Layer 4 of a small transformer language model trained on English Wikipedia (16 layers, counted from 0, width 128).
A neuron's activation on a vector x is squared ReLU(weights . x), where the dot is the dot product.
The model reads these tokens: "ive" "s" " him" " in" " a" "udi" "ence" "." " Paul" " " "im" "ag"

The vector x that enters this layer's MLP at each token. A number n stands for (n - 128) times 0.038.
0 "ive": 133, 121, 105, 122, 123, 127, 124, 122, 162, 127, 153, 117, 144, 105, 119, 138, 141, 122, 120, 135, 164, 139, 123, 133, 130, 177, 143, 127, 137, 114, 122, 95, 121, 129, 130, 173, 133, 131, 150, 129, 124, 146, 121, 92, 167, 121, 192, 127, 158, 139, 126, 115, 102, 137, 128, 135, 128, 122, 111, 127, 133, 141, 109, 102, 106, 100, 117, 127, 148, 132, 147, 123, 131, 122, 153, 104, 122, 130, 129, 129, 127, 84, 102, 140, 128, 140, 129, 131, 124, 145, 43, 131, 117, 129, 130, 125, 103, 144, 123, 121, 119, 141, 116, 157, 74, 153, 157, 142, 120, 117, 120, 149, 127, 119, 113, 113, 110, 142, 140, 168, 112, 167, 176, 107, 153, 120, 106, 106
1 "s": 135, 122, 127, 134, 127, 123, 139, 128, 138, 126, 151, 140, 129, 141, 119, 140, 148, 157, 122, 119, 180, 150, 125, 185, 124, 151, 116, 115, 127, 140, 144, 127, 125, 130, 125, 114, 116, 120, 136, 132, 140, 114, 130, 135, 171, 130, 249, 109, 128, 124, 120, 137, 36, 137, 105, 117, 121, 127, 126, 110, 131, 129, 125, 87, 130, 124, 111, 127, 88, 138, 132, 128, 130, 109, 173, 133, 125, 137, 125, 118, 128, 119, 124, 117, 134, 132, 128, 137, 124, 111, 101, 133, 125, 137, 136, 125, 131, 136, 131, 92, 121, 137, 120, 142, 74, 168, 138, 159, 108, 107, 142, 102, 107, 121, 121, 131, 94, 123, 119, 174, 135, 138, 178, 100, 105, 126, 123, 124
2 " him": 116, 134, 118, 118, 97, 119, 157, 107, 108, 125, 177, 109, 166, 112, 105, 121, 137, 115, 140, 140, 158, 132, 143, 181, 129, 143, 123, 139, 134, 144, 124, 141, 125, 165, 129, 111, 141, 120, 98, 118, 147, 107, 135, 129, 184, 119, 191, 132, 137, 130, 119, 123, 98, 98, 132, 142, 130, 128, 136, 125, 128, 133, 158, 47, 112, 129, 108, 114, 77, 123, 136, 117, 102, 132, 142, 106, 125, 124, 128, 136, 134, 143, 138, 86, 155, 127, 145, 138, 140, 111, 133, 109, 118, 113, 125, 123, 144, 133, 146, 117, 135, 119, 131, 159, 103, 168, 147, 108, 152, 125, 153, 130, 145, 145, 112, 93, 102, 122, 139, 147, 113, 147, 142, 130, 133, 93, 124, 127
3 " in": 122, 137, 130, 123, 142, 123, 116, 115, 145, 96, 131, 111, 132, 116, 89, 121, 120, 102, 116, 138, 169, 117, 138, 113, 130, 175, 118, 124, 124, 155, 123, 119, 137, 139, 146, 101, 122, 112, 138, 114, 119, 143, 125, 144, 175, 111, 237, 111, 115, 130, 143, 116, 95, 136, 124, 131, 125, 122, 104, 149, 129, 129, 122, 136, 131, 139, 70, 144, 118, 121, 128, 128, 112, 140, 148, 102, 138, 138, 118, 124, 163, 130, 109, 136, 136, 157, 127, 145, 141, 139, 123, 124, 135, 116, 127, 142, 184, 130, 119, 144, 131, 116, 133, 134, 81, 129, 129, 109, 130, 135, 124, 127, 122, 125, 145, 134, 66, 126, 132, 133, 122, 123, 195, 123, 116, 114, 116, 114
4 " a": 118, 142, 141, 130, 133, 126, 129, 76, 132, 149, 156, 122, 122, 124, 140, 111, 135, 120, 116, 141, 172, 146, 134, 113, 130, 150, 127, 137, 143, 125, 130, 125, 116, 130, 134, 126, 140, 107, 135, 84, 122, 133, 147, 136, 147, 143, 242, 118, 125, 122, 136, 150, 84, 132, 154, 144, 140, 129, 101, 133, 127, 107, 155, 122, 128, 137, 122, 146, 120, 118, 119, 141, 102, 130, 149, 114, 147, 114, 148, 135, 127, 134, 109, 154, 150, 120, 126, 134, 126, 152, 44, 124, 135, 107, 121, 142, 150, 108, 112, 143, 115, 116, 133, 128, 85, 127, 111, 81, 131, 123, 121, 114, 111, 153, 109, 128, 91, 141, 125, 106, 145, 133, 189, 121, 113, 134, 136, 113
5 "udi": 129, 118, 123, 137, 139, 130, 146, 102, 157, 108, 177, 130, 119, 115, 132, 105, 135, 155, 140, 145, 181, 102, 147, 138, 131, 146, 135, 148, 113, 120, 126, 165, 98, 107, 109, 144, 144, 109, 110, 125, 131, 129, 130, 96, 169, 117, 160, 142, 123, 165, 115, 98, 45, 124, 119, 108, 139, 131, 136, 121, 123, 159, 90, 121, 134, 113, 123, 128, 107, 127, 126, 129, 137, 126, 153, 95, 143, 147, 116, 125, 152, 103, 110, 100, 120, 139, 129, 121, 138, 145, 85, 144, 136, 122, 139, 96, 85, 133, 138, 129, 151, 119, 114, 157, 113, 114, 126, 101, 139, 111, 141, 128, 164, 133, 148, 104, 101, 146, 140, 132, 137, 141, 121, 121, 154, 113, 138, 110
6 "ence": 124, 106, 120, 135, 129, 123, 130, 159, 131, 110, 133, 97, 141, 119, 131, 109, 154, 126, 135, 116, 143, 129, 131, 141, 111, 163, 147, 120, 151, 130, 126, 129, 152, 132, 124, 166, 114, 117, 119, 134, 140, 127, 134, 86, 138, 124, 192, 96, 168, 130, 130, 124, 89, 126, 118, 120, 136, 152, 115, 125, 127, 124, 112, 75, 102, 127, 123, 125, 143, 134, 144, 139, 139, 89, 181, 84, 135, 144, 125, 110, 133, 121, 109, 125, 140, 118, 140, 118, 137, 134, 77, 138, 112, 132, 129, 146, 145, 119, 117, 124, 118, 129, 134, 133, 58, 127, 162, 148, 152, 115, 146, 162, 130, 137, 126, 133, 78, 119, 140, 136, 138, 152, 169, 106, 135, 118, 115, 119
7 ".": 135, 150, 135, 140, 134, 126, 127, 117, 144, 119, 100, 117, 143, 113, 143, 125, 126, 126, 137, 145, 169, 147, 129, 125, 120, 192, 124, 137, 135, 137, 130, 117, 148, 124, 145, 122, 106, 120, 121, 116, 110, 131, 165, 113, 148, 125, 118, 149, 124, 128, 123, 126, 94, 114, 142, 107, 97, 129, 138, 149, 110, 116, 138, 80, 131, 123, 116, 122, 114, 125, 125, 142, 131, 148, 157, 114, 127, 121, 110, 137, 164, 132, 76, 116, 145, 122, 132, 128, 137, 158, 120, 125, 127, 120, 127, 112, 157, 102, 124, 116, 125, 116, 127, 127, 16, 138, 164, 143, 133, 117, 124, 126, 139, 122, 117, 137, 77, 133, 142, 121, 162, 133, 183, 118, 146, 88, 114, 118
8 " Paul": 125, 121, 120, 127, 97, 132, 125, 126, 128, 123, 162, 152, 130, 89, 127, 99, 123, 145, 139, 127, 201, 138, 162, 126, 143, 143, 160, 118, 120, 153, 113, 125, 89, 121, 122, 121, 147, 123, 121, 121, 122, 148, 110, 97, 212, 134, 156, 133, 119, 108, 136, 129, 112, 120, 125, 123, 130, 139, 113, 130, 115, 126, 94, 80, 128, 108, 103, 151, 89, 131, 131, 137, 134, 129, 148, 53, 99, 126, 109, 155, 131, 143, 119, 146, 138, 129, 110, 142, 126, 146, 95, 104, 138, 134, 114, 139, 143, 113, 134, 85, 126, 121, 115, 157, 110, 136, 144, 184, 138, 145, 145, 149, 112, 122, 140, 106, 120, 108, 132, 141, 136, 158, 231, 122, 137, 94, 130, 145
9 " ": 129, 131, 122, 133, 130, 147, 128, 112, 146, 132, 140, 119, 140, 128, 59, 129, 121, 114, 141, 134, 186, 138, 117, 162, 128, 131, 123, 138, 128, 126, 125, 132, 172, 117, 116, 135, 136, 126, 116, 131, 125, 128, 138, 95, 157, 119, 147, 133, 127, 98, 128, 126, 14, 125, 148, 129, 121, 115, 137, 134, 129, 128, 141, 108, 123, 122, 118, 148, 93, 126, 130, 141, 116, 149, 162, 118, 133, 122, 105, 127, 126, 123, 123, 140, 151, 126, 137, 124, 136, 130, 116, 136, 131, 137, 127, 128, 154, 136, 132, 130, 118, 119, 139, 89, 72, 152, 120, 125, 127, 122, 122, 130, 118, 138, 134, 130, 104, 120, 135, 123, 127, 130, 169, 130, 115, 129, 120, 119
10 "im": 124, 127, 145, 130, 117, 132, 146, 109, 120, 112, 93, 179, 147, 103, 136, 120, 131, 153, 150, 156, 154, 119, 132, 96, 112, 133, 121, 150, 127, 133, 127, 172, 120, 127, 107, 149, 145, 121, 151, 122, 152, 116, 146, 141, 173, 141, 115, 94, 107, 110, 119, 136, 124, 101, 101, 113, 128, 133, 136, 197, 128, 136, 128, 67, 124, 93, 131, 133, 130, 117, 125, 146, 156, 139, 137, 122, 117, 123, 120, 128, 112, 140, 60, 156, 156, 144, 130, 129, 131, 120, 127, 138, 152, 72, 130, 121, 141, 116, 148, 105, 90, 107, 129, 142, 127, 142, 114, 196, 156, 102, 113, 146, 117, 131, 112, 127, 84, 142, 120, 92, 140, 143, 152, 123, 118, 144, 118, 112
11 "ag": 127, 137, 114, 117, 134, 135, 133, 127, 117, 129, 128, 168, 136, 117, 111, 138, 124, 134, 140, 138, 135, 131, 143, 122, 126, 101, 94, 115, 126, 135, 117, 148, 99, 168, 120, 141, 113, 129, 93, 128, 127, 79, 150, 182, 168, 140, 125, 124, 112, 143, 115, 154, 142, 103, 153, 71, 142, 134, 132, 139, 125, 137, 131, 171, 119, 87, 120, 126, 119, 117, 124, 108, 123, 133, 142, 120, 116, 117, 137, 138, 159, 140, 135, 89, 152, 121, 102, 119, 121, 144, 160, 139, 120, 98, 131, 115, 134, 108, 108, 103, 120, 107, 107, 142, 94, 153, 121, 179, 107, 142, 121, 154, 138, 145, 159, 126, 121, 133, 125, 136, 147, 112, 213, 98, 154, 124, 161, 125

Each question shows the input weights of one neuron of the MLP. A number n stands for (n - 128) times 0.004.

n368: 131, 104, 138, 125, 124, 101, 123, 100, 97, 142, 126, 92, 165, 128, 116, 85, 127, 136, 116, 160, 124, 67, 103, 109, 156, 118, 123, 156, 142, 107, 143, 123, 123, 104, 163, 84, 129, 153, 181, 117, 156, 125, 149, 135, 123, 119, 148, 121, 171, 170, 199, 132, 131, 168, 155, 153, 134, 124, 123, 122, 155, 121, 144, 132, 119, 144, 156, 115, 150, 108, 112, 88, 115, 164, 104, 125, 89, 163, 139, 122, 134, 80, 127, 169, 87, 114, 170, 145, 160, 153, 127, 146, 104, 94, 119, 129, 96, 145, 108, 155, 110, 126, 135, 93, 122, 75, 158, 55, 129, 148, 130, 123, 118, 58, 115, 152, 132, 96, 130, 148, 138, 108, 92, 167, 98, 157, 123, 147
Its two highest activations, in order, are on tokens 4 " a", 3 " in"

n406: 103, 144, 107, 136, 118, 99, 113, 98, 122, 168, 120, 115, 115, 119, 160, 147, 136, 132, 109, 129, 118, 107, 162, 84, 131, 145, 145, 87, 127, 105, 169, 121, 139, 84, 98, 73, 125, 126, 134, 125, 180, 137, 126, 157, 139, 95, 136, 115, 153, 123, 140, 105, 125, 133, 97, 150, 103, 165, 150, 140, 168, 94, 178, 148, 113, 169, 171, 168, 129, 144, 142, 95, 104, 153, 96, 138, 99, 104, 175, 94, 153, 109, 142, 151, 80, 169, 132, 128, 139, 121, 151, 102, 139, 169, 97, 133, 143, 123, 97, 109, 104, 124, 132, 69, 120, 127, 166, 73, 117, 118, 134, 140, 113, 129, 155, 125, 124, 110, 189, 134, 156, 86, 125, 130, 121, 134, 117, 195
Its two highest activations, in order, are on tokens 3 " in", 4 " a"

n169: 146, 130, 128, 125, 144, 93, 114, 148, 72, 112, 112, 133, 162, 129, 96, 120, 114, 113, 131, 123, 155, 109, 130, 143, 151, 114, 156, 118, 121, 134, 121, 118, 151, 95, 127, 100, 84, 101, 87, 65, 125, 189, 94, 129, 93, 145, 130, 140, 152, 111, 135, 100, 139, 178, 106, 148, 117, 173, 96, 109, 125, 97, 142, 155, 161, 169, 135, 173, 131, 139, 150, 139, 99, 129, 109, 151, 174, 100, 99, 143, 114, 118, 116, 108, 131, 133, 170, 161, 148, 124, 142, 104, 121, 185, 114, 114, 124, 132, 127, 168, 144, 144, 100, 68, 140, 135, 117, 126, 139, 99, 115, 115, 86, 136, 97, 165, 154, 82, 119, 142, 146, 105, 93, 123, 126, 114, 156, 150
Which token does this neuron like most? 9 " "

n152: 81, 170, 167, 101, 113, 142, 118, 110, 149, 155, 106, 87, 137, 155, 123, 149, 107, 90, 105, 158, 87, 111, 91, 130, 149, 118, 111, 101, 139, 120, 113, 149, 141, 91, 125, 108, 118, 119, 123, 121, 154, 117, 125, 165, 131, 113, 91, 149, 115, 116, 123, 96, 104, 161, 134, 148, 117, 125, 149, 121, 131, 133, 143, 142, 86, 115, 164, 121, 175, 115, 199, 135, 104, 157, 115, 191, 82, 119, 129, 82, 146, 200, 168, 170, 110, 192, 213, 123, 106, 94, 154, 143, 128, 150, 125, 132, 184, 136, 140, 189, 106, 71, 120, 110, 125, 49, 146, 109, 110, 128, 89, 114, 42, 163, 108, 100, 152, 137, 163, 101, 174, 102, 119, 148, 94, 178, 51, 106
On which token does it fire most, and how strongly? 9 " ", at about 0.26

n102: 122, 159, 124, 119, 109, 116, 118, 107, 141, 109, 100, 68, 170, 135, 151, 99, 136, 110, 128, 136, 135, 169, 100, 94, 147, 96, 155, 154, 139, 135, 123, 90, 128, 96, 172, 136, 167, 104, 153, 115, 144, 131, 142, 158, 138, 81, 84, 150, 158, 157, 153, 110, 125, 128, 185, 144, 137, 102, 154, 162, 155, 85, 132, 169, 135, 181, 148, 159, 161, 150, 143, 122, 152, 123, 64, 138, 90, 153, 121, 135, 138, 105, 125, 138, 124, 152, 117, 114, 92, 141, 163, 100, 113, 143, 120, 180, 164, 134, 145, 139, 165, 118, 152, 84, 140, 46, 162, 131, 60, 91, 134, 167, 86, 128, 100, 88, 110, 97, 170, 95, 130, 96, 119, 133, 140, 135, 71, 97
On which token does it fire most, and how strongly? 7 ".", at about 0.0048

n243: 167, 113, 99, 128, 84, 98, 117, 142, 158, 134, 84, 71, 164, 115, 128, 128, 99, 141, 110, 80, 131, 115, 135, 143, 115, 127, 145, 136, 99, 130, 79, 92, 100, 134, 120, 141, 134, 147, 124, 114, 161, 114, 97, 125, 96, 114, 90, 150, 147, 158, 154, 170, 132, 147, 109, 108, 121, 123, 74, 100, 132, 101, 130, 125, 155, 110, 117, 139, 147, 153, 142, 112, 134, 105, 111, 114, 128, 112, 121, 150, 139, 86, 107, 203, 117, 124, 144, 129, 110, 137, 126, 152, 125, 152, 137, 158, 167, 157, 84, 132, 182, 183, 127, 106, 126, 115, 159, 144, 130, 91, 176, 111, 128, 112, 134, 135, 132, 159, 132, 123, 119, 113, 79, 185, 158, 141, 84, 146
Its two highest activations, in order, are on tokens 0 "ive", 6 "ence"

n53: 145, 113, 112, 120, 125, 138, 88, 150, 127, 149, 89, 74, 103, 115, 173, 76, 154, 142, 106, 147, 152, 181, 132, 146, 103, 134, 156, 133, 123, 99, 141, 114, 116, 135, 163, 116, 132, 127, 102, 113, 102, 171, 105, 140, 117, 69, 111, 119, 189, 145, 116, 102, 166, 117, 110, 97, 88, 141, 148, 97, 122, 116, 139, 109, 123, 137, 153, 127, 167, 112, 140, 107, 146, 124, 127, 140, 123, 137, 165, 154, 140, 132, 117, 157, 117, 143, 117, 144, 102, 123, 123, 117, 146, 161, 116, 116, 132, 143, 79, 159, 147, 106, 112, 94, 134, 125, 148, 77, 169, 101, 122, 91, 125, 127, 140, 136, 146, 165, 147, 113, 137, 129, 86, 108, 165, 144, 100, 96
Which token does this neuron like most? 7 "."

n49: 131, 127, 138, 147, 159, 136, 82, 110, 135, 123, 101, 125, 123, 124, 105, 76, 106, 117, 129, 74, 129, 90, 99, 141, 116, 114, 155, 134, 123, 118, 152, 136, 95, 129, 121, 104, 75, 137, 129, 129, 166, 134, 110, 133, 132, 134, 132, 143, 135, 169, 110, 117, 130, 147, 87, 146, 111, 123, 160, 97, 95, 132, 103, 130, 152, 144, 159, 100, 116, 113, 127, 122, 111, 107, 145, 105, 118, 133, 119, 100, 105, 54, 128, 149, 119, 64, 158, 127, 143, 134, 150, 146, 139, 159, 144, 136, 131, 136, 130, 179, 150, 137, 105, 86, 184, 125, 102, 92, 157, 155, 148, 124, 116, 157, 142, 152, 157, 91, 156, 182, 165, 117, 119, 150, 143, 122, 151, 127
Which token does this neuron like most? 5 "udi"

n386: 105, 153, 109, 106, 79, 116, 102, 151, 135, 125, 52, 126, 103, 153, 155, 137, 130, 83, 87, 137, 102, 148, 104, 118, 149, 102, 107, 103, 148, 136, 83, 115, 133, 110, 143, 117, 138, 152, 190, 78, 145, 129, 108, 180, 123, 100, 82, 125, 112, 118, 128, 117, 142, 82, 130, 146, 172, 97, 127, 155, 167, 112, 103, 134, 146, 88, 196, 95, 130, 129, 148, 145, 151, 137, 66, 177, 86, 122, 159, 79, 74, 128, 151, 153, 166, 188, 144, 114, 166, 98, 145, 138, 111, 122, 86, 127, 179, 135, 148, 170, 137, 118, 115, 112, 163, 99, 109, 167, 153, 125, 107, 145, 153, 115, 87, 158, 173, 132, 194, 121, 161, 78, 112, 103, 167, 157, 113, 106
On which token does it fire most, and how strongly? 10 "im", at about 1.2

n320: 135, 173, 146, 159, 100, 101, 122, 94, 99, 139, 135, 139, 106, 151, 145, 118, 92, 136, 160, 117, 119, 148, 118, 149, 151, 138, 139, 123, 132, 112, 140, 158, 114, 138, 114, 132, 120, 124, 134, 149, 111, 145, 102, 147, 146, 110, 49, 165, 107, 135, 114, 183, 124, 113, 98, 111, 126, 95, 151, 148, 113, 138, 127, 139, 69, 120, 143, 140, 155, 82, 117, 90, 140, 147, 109, 142, 106, 102, 85, 128, 125, 144, 156, 109, 168, 100, 126, 118, 134, 87, 159, 93, 111, 115, 133, 174, 185, 85, 137, 121, 168, 162, 100, 141, 137, 122, 129, 145, 147, 129, 140, 130, 133, 163, 116, 164, 161, 148, 113, 143, 96, 82, 118, 132, 155, 192, 107, 119
Which token does this neuron like most? 11 "ag"

n18: 142, 103, 154, 155, 102, 128, 147, 132, 124, 168, 132, 98, 130, 92, 118, 91, 135, 84, 152, 123, 112, 117, 155, 109, 100, 139, 108, 137, 128, 151, 113, 119, 121, 135, 143, 160, 163, 148, 214, 146, 72, 120, 98, 127, 144, 105, 83, 97, 158, 158, 79, 103, 114, 139, 140, 131, 110, 123, 152, 109, 180, 109, 139, 126, 135, 122, 121, 163, 119, 127, 136, 119, 140, 136, 110, 106, 124, 95, 140, 142, 142, 117, 138, 148, 127, 160, 116, 127, 139, 105, 138, 136, 114, 136, 90, 137, 102, 150, 106, 173, 183, 156, 145, 69, 146, 143, 148, 85, 146, 106, 90, 134, 107, 150, 95, 154, 109, 157, 178, 110, 126, 117, 111, 137, 111, 140, 160, 128
Which token does this neuron like most? 9 " "

n499: 104, 102, 101, 104, 108, 137, 116, 123, 108, 111, 148, 143, 126, 135, 135, 64, 134, 139, 111, 120, 124, 124, 117, 95, 168, 101, 101, 129, 99, 115, 105, 98, 133, 133, 150, 153, 113, 105, 133, 127, 157, 147, 100, 164, 134, 133, 127, 129, 145, 187, 141, 155, 94, 144, 99, 147, 123, 143, 142, 132, 117, 117, 151, 163, 72, 149, 142, 94, 167, 143, 138, 88, 114, 121, 150, 130, 122, 96, 122, 133, 97, 120, 137, 112, 127, 143, 148, 131, 112, 128, 110, 94, 97, 105, 97, 115, 143, 148, 115, 121, 128, 120, 93, 107, 190, 137, 163, 120, 153, 131, 136, 94, 107, 131, 136, 114, 157, 155, 130, 146, 159, 167, 119, 116, 163, 110, 146, 121
Which token does this neuron like most? 0 "ive"

n353: 125, 120, 105, 134, 141, 123, 126, 130, 105, 99, 122, 118, 124, 106, 123, 133, 101, 94, 130, 149, 141, 180, 148, 98, 100, 126, 120, 115, 149, 149, 100, 120, 84, 111, 89, 117, 133, 134, 146, 109, 108, 125, 125, 140, 149, 153, 69, 106, 123, 141, 145, 137, 134, 144, 138, 117, 147, 121, 129, 95, 111, 98, 157, 142, 128, 155, 131, 123, 151, 120, 158, 92, 99, 140, 133, 118, 110, 133, 138, 121, 160, 92, 158, 181, 115, 128, 176, 119, 132, 130, 139, 80, 154, 140, 101, 159, 159, 142, 106, 152, 143, 118, 114, 124, 171, 106, 128, 136, 146, 130, 129, 115, 127, 167, 116, 116, 139, 158, 127, 95, 123, 161, 132, 135, 129, 139, 60, 118
Which token does this neuron like most? 8 " Paul"

n273: 166, 147, 139, 113, 111, 122, 119, 125, 123, 164, 138, 92, 164, 138, 138, 45, 127, 113, 133, 143, 124, 158, 83, 123, 128, 97, 133, 150, 142, 131, 108, 131, 112, 105, 139, 81, 126, 150, 135, 84, 165, 139, 110, 100, 98, 134, 143, 124, 172, 147, 105, 139, 124, 147, 125, 142, 137, 161, 85, 116, 110, 109, 166, 130, 138, 188, 126, 126, 137, 137, 149, 129, 121, 136, 119, 134, 144, 98, 172, 154, 101, 85, 138, 106, 104, 111, 116, 110, 143, 97, 146, 134, 158, 149, 101, 121, 102, 102, 97, 151, 154, 131, 148, 99, 181, 126, 155, 89, 89, 139, 98, 114, 130, 119, 91, 144, 139, 179, 124, 82, 117, 114, 72, 140, 78, 110, 111, 159
Which token does this neuron like most? 4 " a"

n183: 102, 132, 117, 162, 111, 107, 129, 162, 153, 167, 94, 73, 161, 110, 112, 116, 128, 128, 91, 105, 99, 121, 111, 103, 150, 117, 159, 111, 191, 119, 122, 113, 104, 98, 102, 139, 98, 135, 130, 88, 146, 154, 108, 116, 146, 129, 135, 143, 162, 155, 115, 151, 142, 168, 151, 185, 101, 132, 119, 148, 133, 135, 107, 123, 134, 175, 124, 130, 117, 158, 127, 144, 128, 115, 130, 112, 144, 120, 139, 142, 123, 101, 113, 130, 98, 154, 157, 139, 123, 155, 140, 97, 160, 159, 99, 141, 116, 126, 108, 134, 155, 173, 70, 75, 128, 154, 184, 125, 126, 146, 84, 141, 79, 141, 95, 135, 160, 125, 131, 171, 95, 121, 135, 127, 148, 132, 153, 155
Its two highest activations, in order, are on tokens 0 "ive", 6 "ence"

n240: 134, 145, 106, 126, 130, 127, 125, 129, 135, 88, 137, 104, 123, 166, 123, 137, 138, 90, 144, 114, 116, 86, 157, 95, 127, 123, 110, 114, 108, 124, 100, 110, 135, 114, 131, 129, 111, 132, 122, 116, 125, 138, 114, 174, 153, 94, 118, 122, 140, 130, 167, 105, 134, 153, 97, 150, 122, 94, 134, 105, 139, 145, 100, 118, 161, 152, 117, 155, 129, 123, 123, 103, 86, 118, 126, 145, 123, 151, 94, 103, 96, 143, 170, 152, 141, 129, 124, 157, 120, 137, 144, 133, 154, 178, 124, 137, 165, 156, 127, 157, 143, 101, 116, 126, 124, 135, 143, 108, 94, 127, 151, 100, 108, 120, 89, 131, 111, 162, 156, 135, 153, 104, 121, 136, 143, 106, 109, 111
Which token does this neuron like most? 3 " in"

n87: 137, 139, 120, 179, 123, 111, 99, 134, 83, 100, 121, 92, 138, 146, 176, 102, 169, 116, 104, 137, 104, 127, 142, 149, 77, 120, 137, 120, 124, 132, 138, 122, 125, 92, 147, 127, 100, 90, 136, 118, 137, 165, 126, 142, 105, 107, 127, 104, 145, 136, 140, 131, 144, 130, 151, 139, 163, 168, 104, 92, 125, 146, 139, 102, 95, 173, 136, 98, 132, 146, 123, 122, 141, 124, 109, 158, 123, 133, 127, 120, 126, 171, 119, 130, 103, 125, 142, 129, 128, 93, 131, 116, 144, 193, 131, 151, 202, 166, 93, 115, 169, 109, 139, 81, 129, 135, 184, 124, 123, 85, 124, 101, 154, 189, 126, 142, 121, 77, 133, 108, 115, 104, 116, 116, 125, 122, 99, 173
On which token does it fire most, and how strongly? 6 "ence", at about 1.5

n316: 125, 141, 149, 154, 106, 77, 136, 144, 107, 109, 137, 140, 146, 128, 168, 130, 109, 97, 165, 148, 129, 118, 120, 85, 140, 95, 156, 136, 96, 127, 124, 99, 117, 107, 136, 132, 125, 74, 127, 109, 143, 196, 124, 137, 150, 136, 81, 121, 168, 161, 99, 121, 105, 149, 147, 154, 143, 147, 112, 85, 121, 154, 125, 139, 79, 117, 136, 140, 126, 111, 147, 134, 97, 76, 125, 153, 106, 97, 130, 136, 146, 97, 144, 162, 127, 125, 119, 122, 185, 149, 119, 154, 114, 130, 156, 122, 121, 109, 114, 120, 176, 147, 143, 169, 159, 130, 130, 88, 127, 91, 122, 102, 103, 84, 97, 155, 156, 138, 143, 149, 116, 155, 104, 165, 128, 113, 123, 127
On which token does it fire most, and how strongly? 5 "udi", at about 0.32

n260: 174, 154, 99, 80, 124, 104, 131, 155, 85, 100, 92, 137, 141, 97, 135, 141, 131, 127, 124, 152, 129, 119, 128, 110, 140, 97, 128, 151, 144, 136, 107, 139, 102, 117, 135, 71, 136, 138, 105, 95, 108, 140, 96, 126, 105, 151, 90, 130, 102, 124, 113, 129, 156, 129, 170, 130, 147, 160, 107, 126, 107, 139, 120, 156, 127, 165, 137, 111, 101, 96, 145, 124, 129, 147, 107, 179, 117, 157, 129, 149, 129, 131, 130, 109, 58, 111, 98, 122, 113, 149, 150, 122, 96, 184, 161, 146, 145, 156, 119, 166, 144, 110, 124, 98, 139, 127, 110, 132, 97, 155, 111, 100, 118, 187, 138, 99, 141, 136, 157, 90, 137, 113, 120, 137, 98, 160, 108, 199
On which token does it fire most, and how strongly? 11 "ag", at about 0.02

n509: 144, 114, 156, 120, 158, 150, 146, 144, 113, 155, 118, 123, 99, 146, 127, 133, 99, 111, 102, 145, 112, 131, 131, 131, 140, 116, 111, 159, 166, 96, 107, 142, 97, 145, 135, 118, 133, 122, 132, 112, 101, 125, 148, 156, 136, 101, 110, 132, 96, 144, 107, 141, 132, 167, 94, 116, 118, 131, 144, 111, 165, 155, 163, 134, 140, 110, 172, 124, 164, 91, 90, 166, 160, 134, 122, 140, 134, 110, 139, 128, 122, 131, 130, 121, 127, 129, 136, 160, 147, 98, 148, 119, 154, 118, 175, 122, 131, 166, 118, 138, 146, 76, 117, 126, 151, 84, 127, 94, 133, 103, 118, 123, 106, 98, 128, 119, 153, 119, 133, 131, 172, 116, 109, 129, 115, 193, 112, 106
Which token does this neuron like most? 10 "im"

n147: 130, 137, 122, 132, 171, 107, 140, 150, 129, 136, 105, 85, 141, 136, 134, 129, 133, 118, 134, 156, 120, 125, 123, 111, 125, 76, 179, 137, 92, 86, 105, 137, 119, 126, 111, 81, 130, 132, 120, 125, 102, 137, 125, 145, 154, 80, 80, 136, 160, 116, 147, 145, 116, 136, 189, 175, 128, 105, 151, 108, 156, 141, 137, 121, 121, 119, 153, 151, 181, 143, 103, 129, 65, 138, 125, 160, 113, 159, 122, 133, 117, 142, 143, 113, 124, 154, 94, 132, 152, 152, 159, 137, 113, 130, 160, 138, 159, 114, 98, 164, 135, 98, 117, 123, 114, 100, 127, 127, 114, 88, 138, 152, 102, 148, 160, 92, 121, 173, 97, 127, 123, 62, 135, 123, 137, 159, 64, 131
Which token does this neuron like most? 9 " "

n59: 137, 91, 175, 161, 129, 122, 104, 98, 141, 147, 141, 115, 158, 105, 133, 97, 157, 76, 136, 125, 125, 122, 124, 138, 148, 89, 178, 115, 116, 90, 160, 72, 132, 167, 132, 96, 126, 104, 153, 92, 136, 138, 114, 146, 161, 117, 123, 138, 139, 158, 169, 170, 141, 140, 133, 144, 82, 102, 83, 98, 117, 106, 121, 127, 140, 182, 113, 138, 138, 133, 111, 109, 136, 127, 110, 130, 143, 118, 105, 122, 117, 120, 121, 127, 97, 174, 97, 125, 95, 126, 133, 171, 154, 125, 121, 133, 109, 140, 145, 142, 154, 171, 132, 128, 148, 97, 167, 82, 93, 147, 120, 96, 119, 104, 97, 141, 108, 133, 167, 144, 105, 66, 102, 136, 107, 155, 109, 155
Which token does this neuron like most? 3 " in"

n177: 114, 70, 154, 127, 96, 151, 159, 139, 112, 171, 103, 111, 90, 184, 92, 116, 117, 141, 137, 113, 123, 134, 183, 118, 131, 112, 108, 123, 115, 95, 144, 129, 119, 114, 131, 79, 111, 72, 142, 141, 137, 175, 126, 142, 124, 130, 147, 133, 163, 132, 113, 156, 141, 130, 127, 133, 156, 146, 119, 120, 178, 150, 131, 121, 97, 151, 117, 74, 137, 118, 130, 86, 95, 122, 142, 114, 153, 144, 134, 120, 101, 108, 156, 111, 140, 110, 129, 157, 107, 133, 145, 136, 124, 142, 146, 95, 145, 150, 130, 135, 126, 115, 116, 146, 148, 139, 108, 130, 101, 127, 154, 119, 163, 105, 120, 128, 130, 110, 134, 165, 112, 166, 77, 122, 114, 129, 120, 132
Which token does this neuron like most? 2 " him"

n228: 112, 156, 145, 119, 129, 122, 96, 82, 94, 130, 146, 76, 140, 121, 144, 89, 126, 91, 142, 117, 138, 113, 132, 105, 133, 122, 149, 94, 112, 143, 136, 105, 106, 115, 135, 118, 134, 78, 137, 101, 137, 183, 129, 113, 151, 108, 120, 105, 136, 113, 138, 148, 133, 144, 151, 146, 97, 150, 97, 130, 140, 132, 102, 142, 115, 166, 141, 170, 137, 128, 153, 102, 144, 163, 109, 145, 129, 122, 139, 100, 119, 103, 166, 132, 129, 157, 101, 141, 109, 161, 164, 96, 121, 128, 117, 161, 102, 148, 144, 150, 153, 148, 133, 110, 140, 102, 119, 86, 124, 155, 91, 113, 131, 144, 175, 140, 148, 122, 169, 133, 117, 95, 140, 118, 191, 184, 100, 110
On which token does it fire most, and how strongly? 3 " in", at about 0.82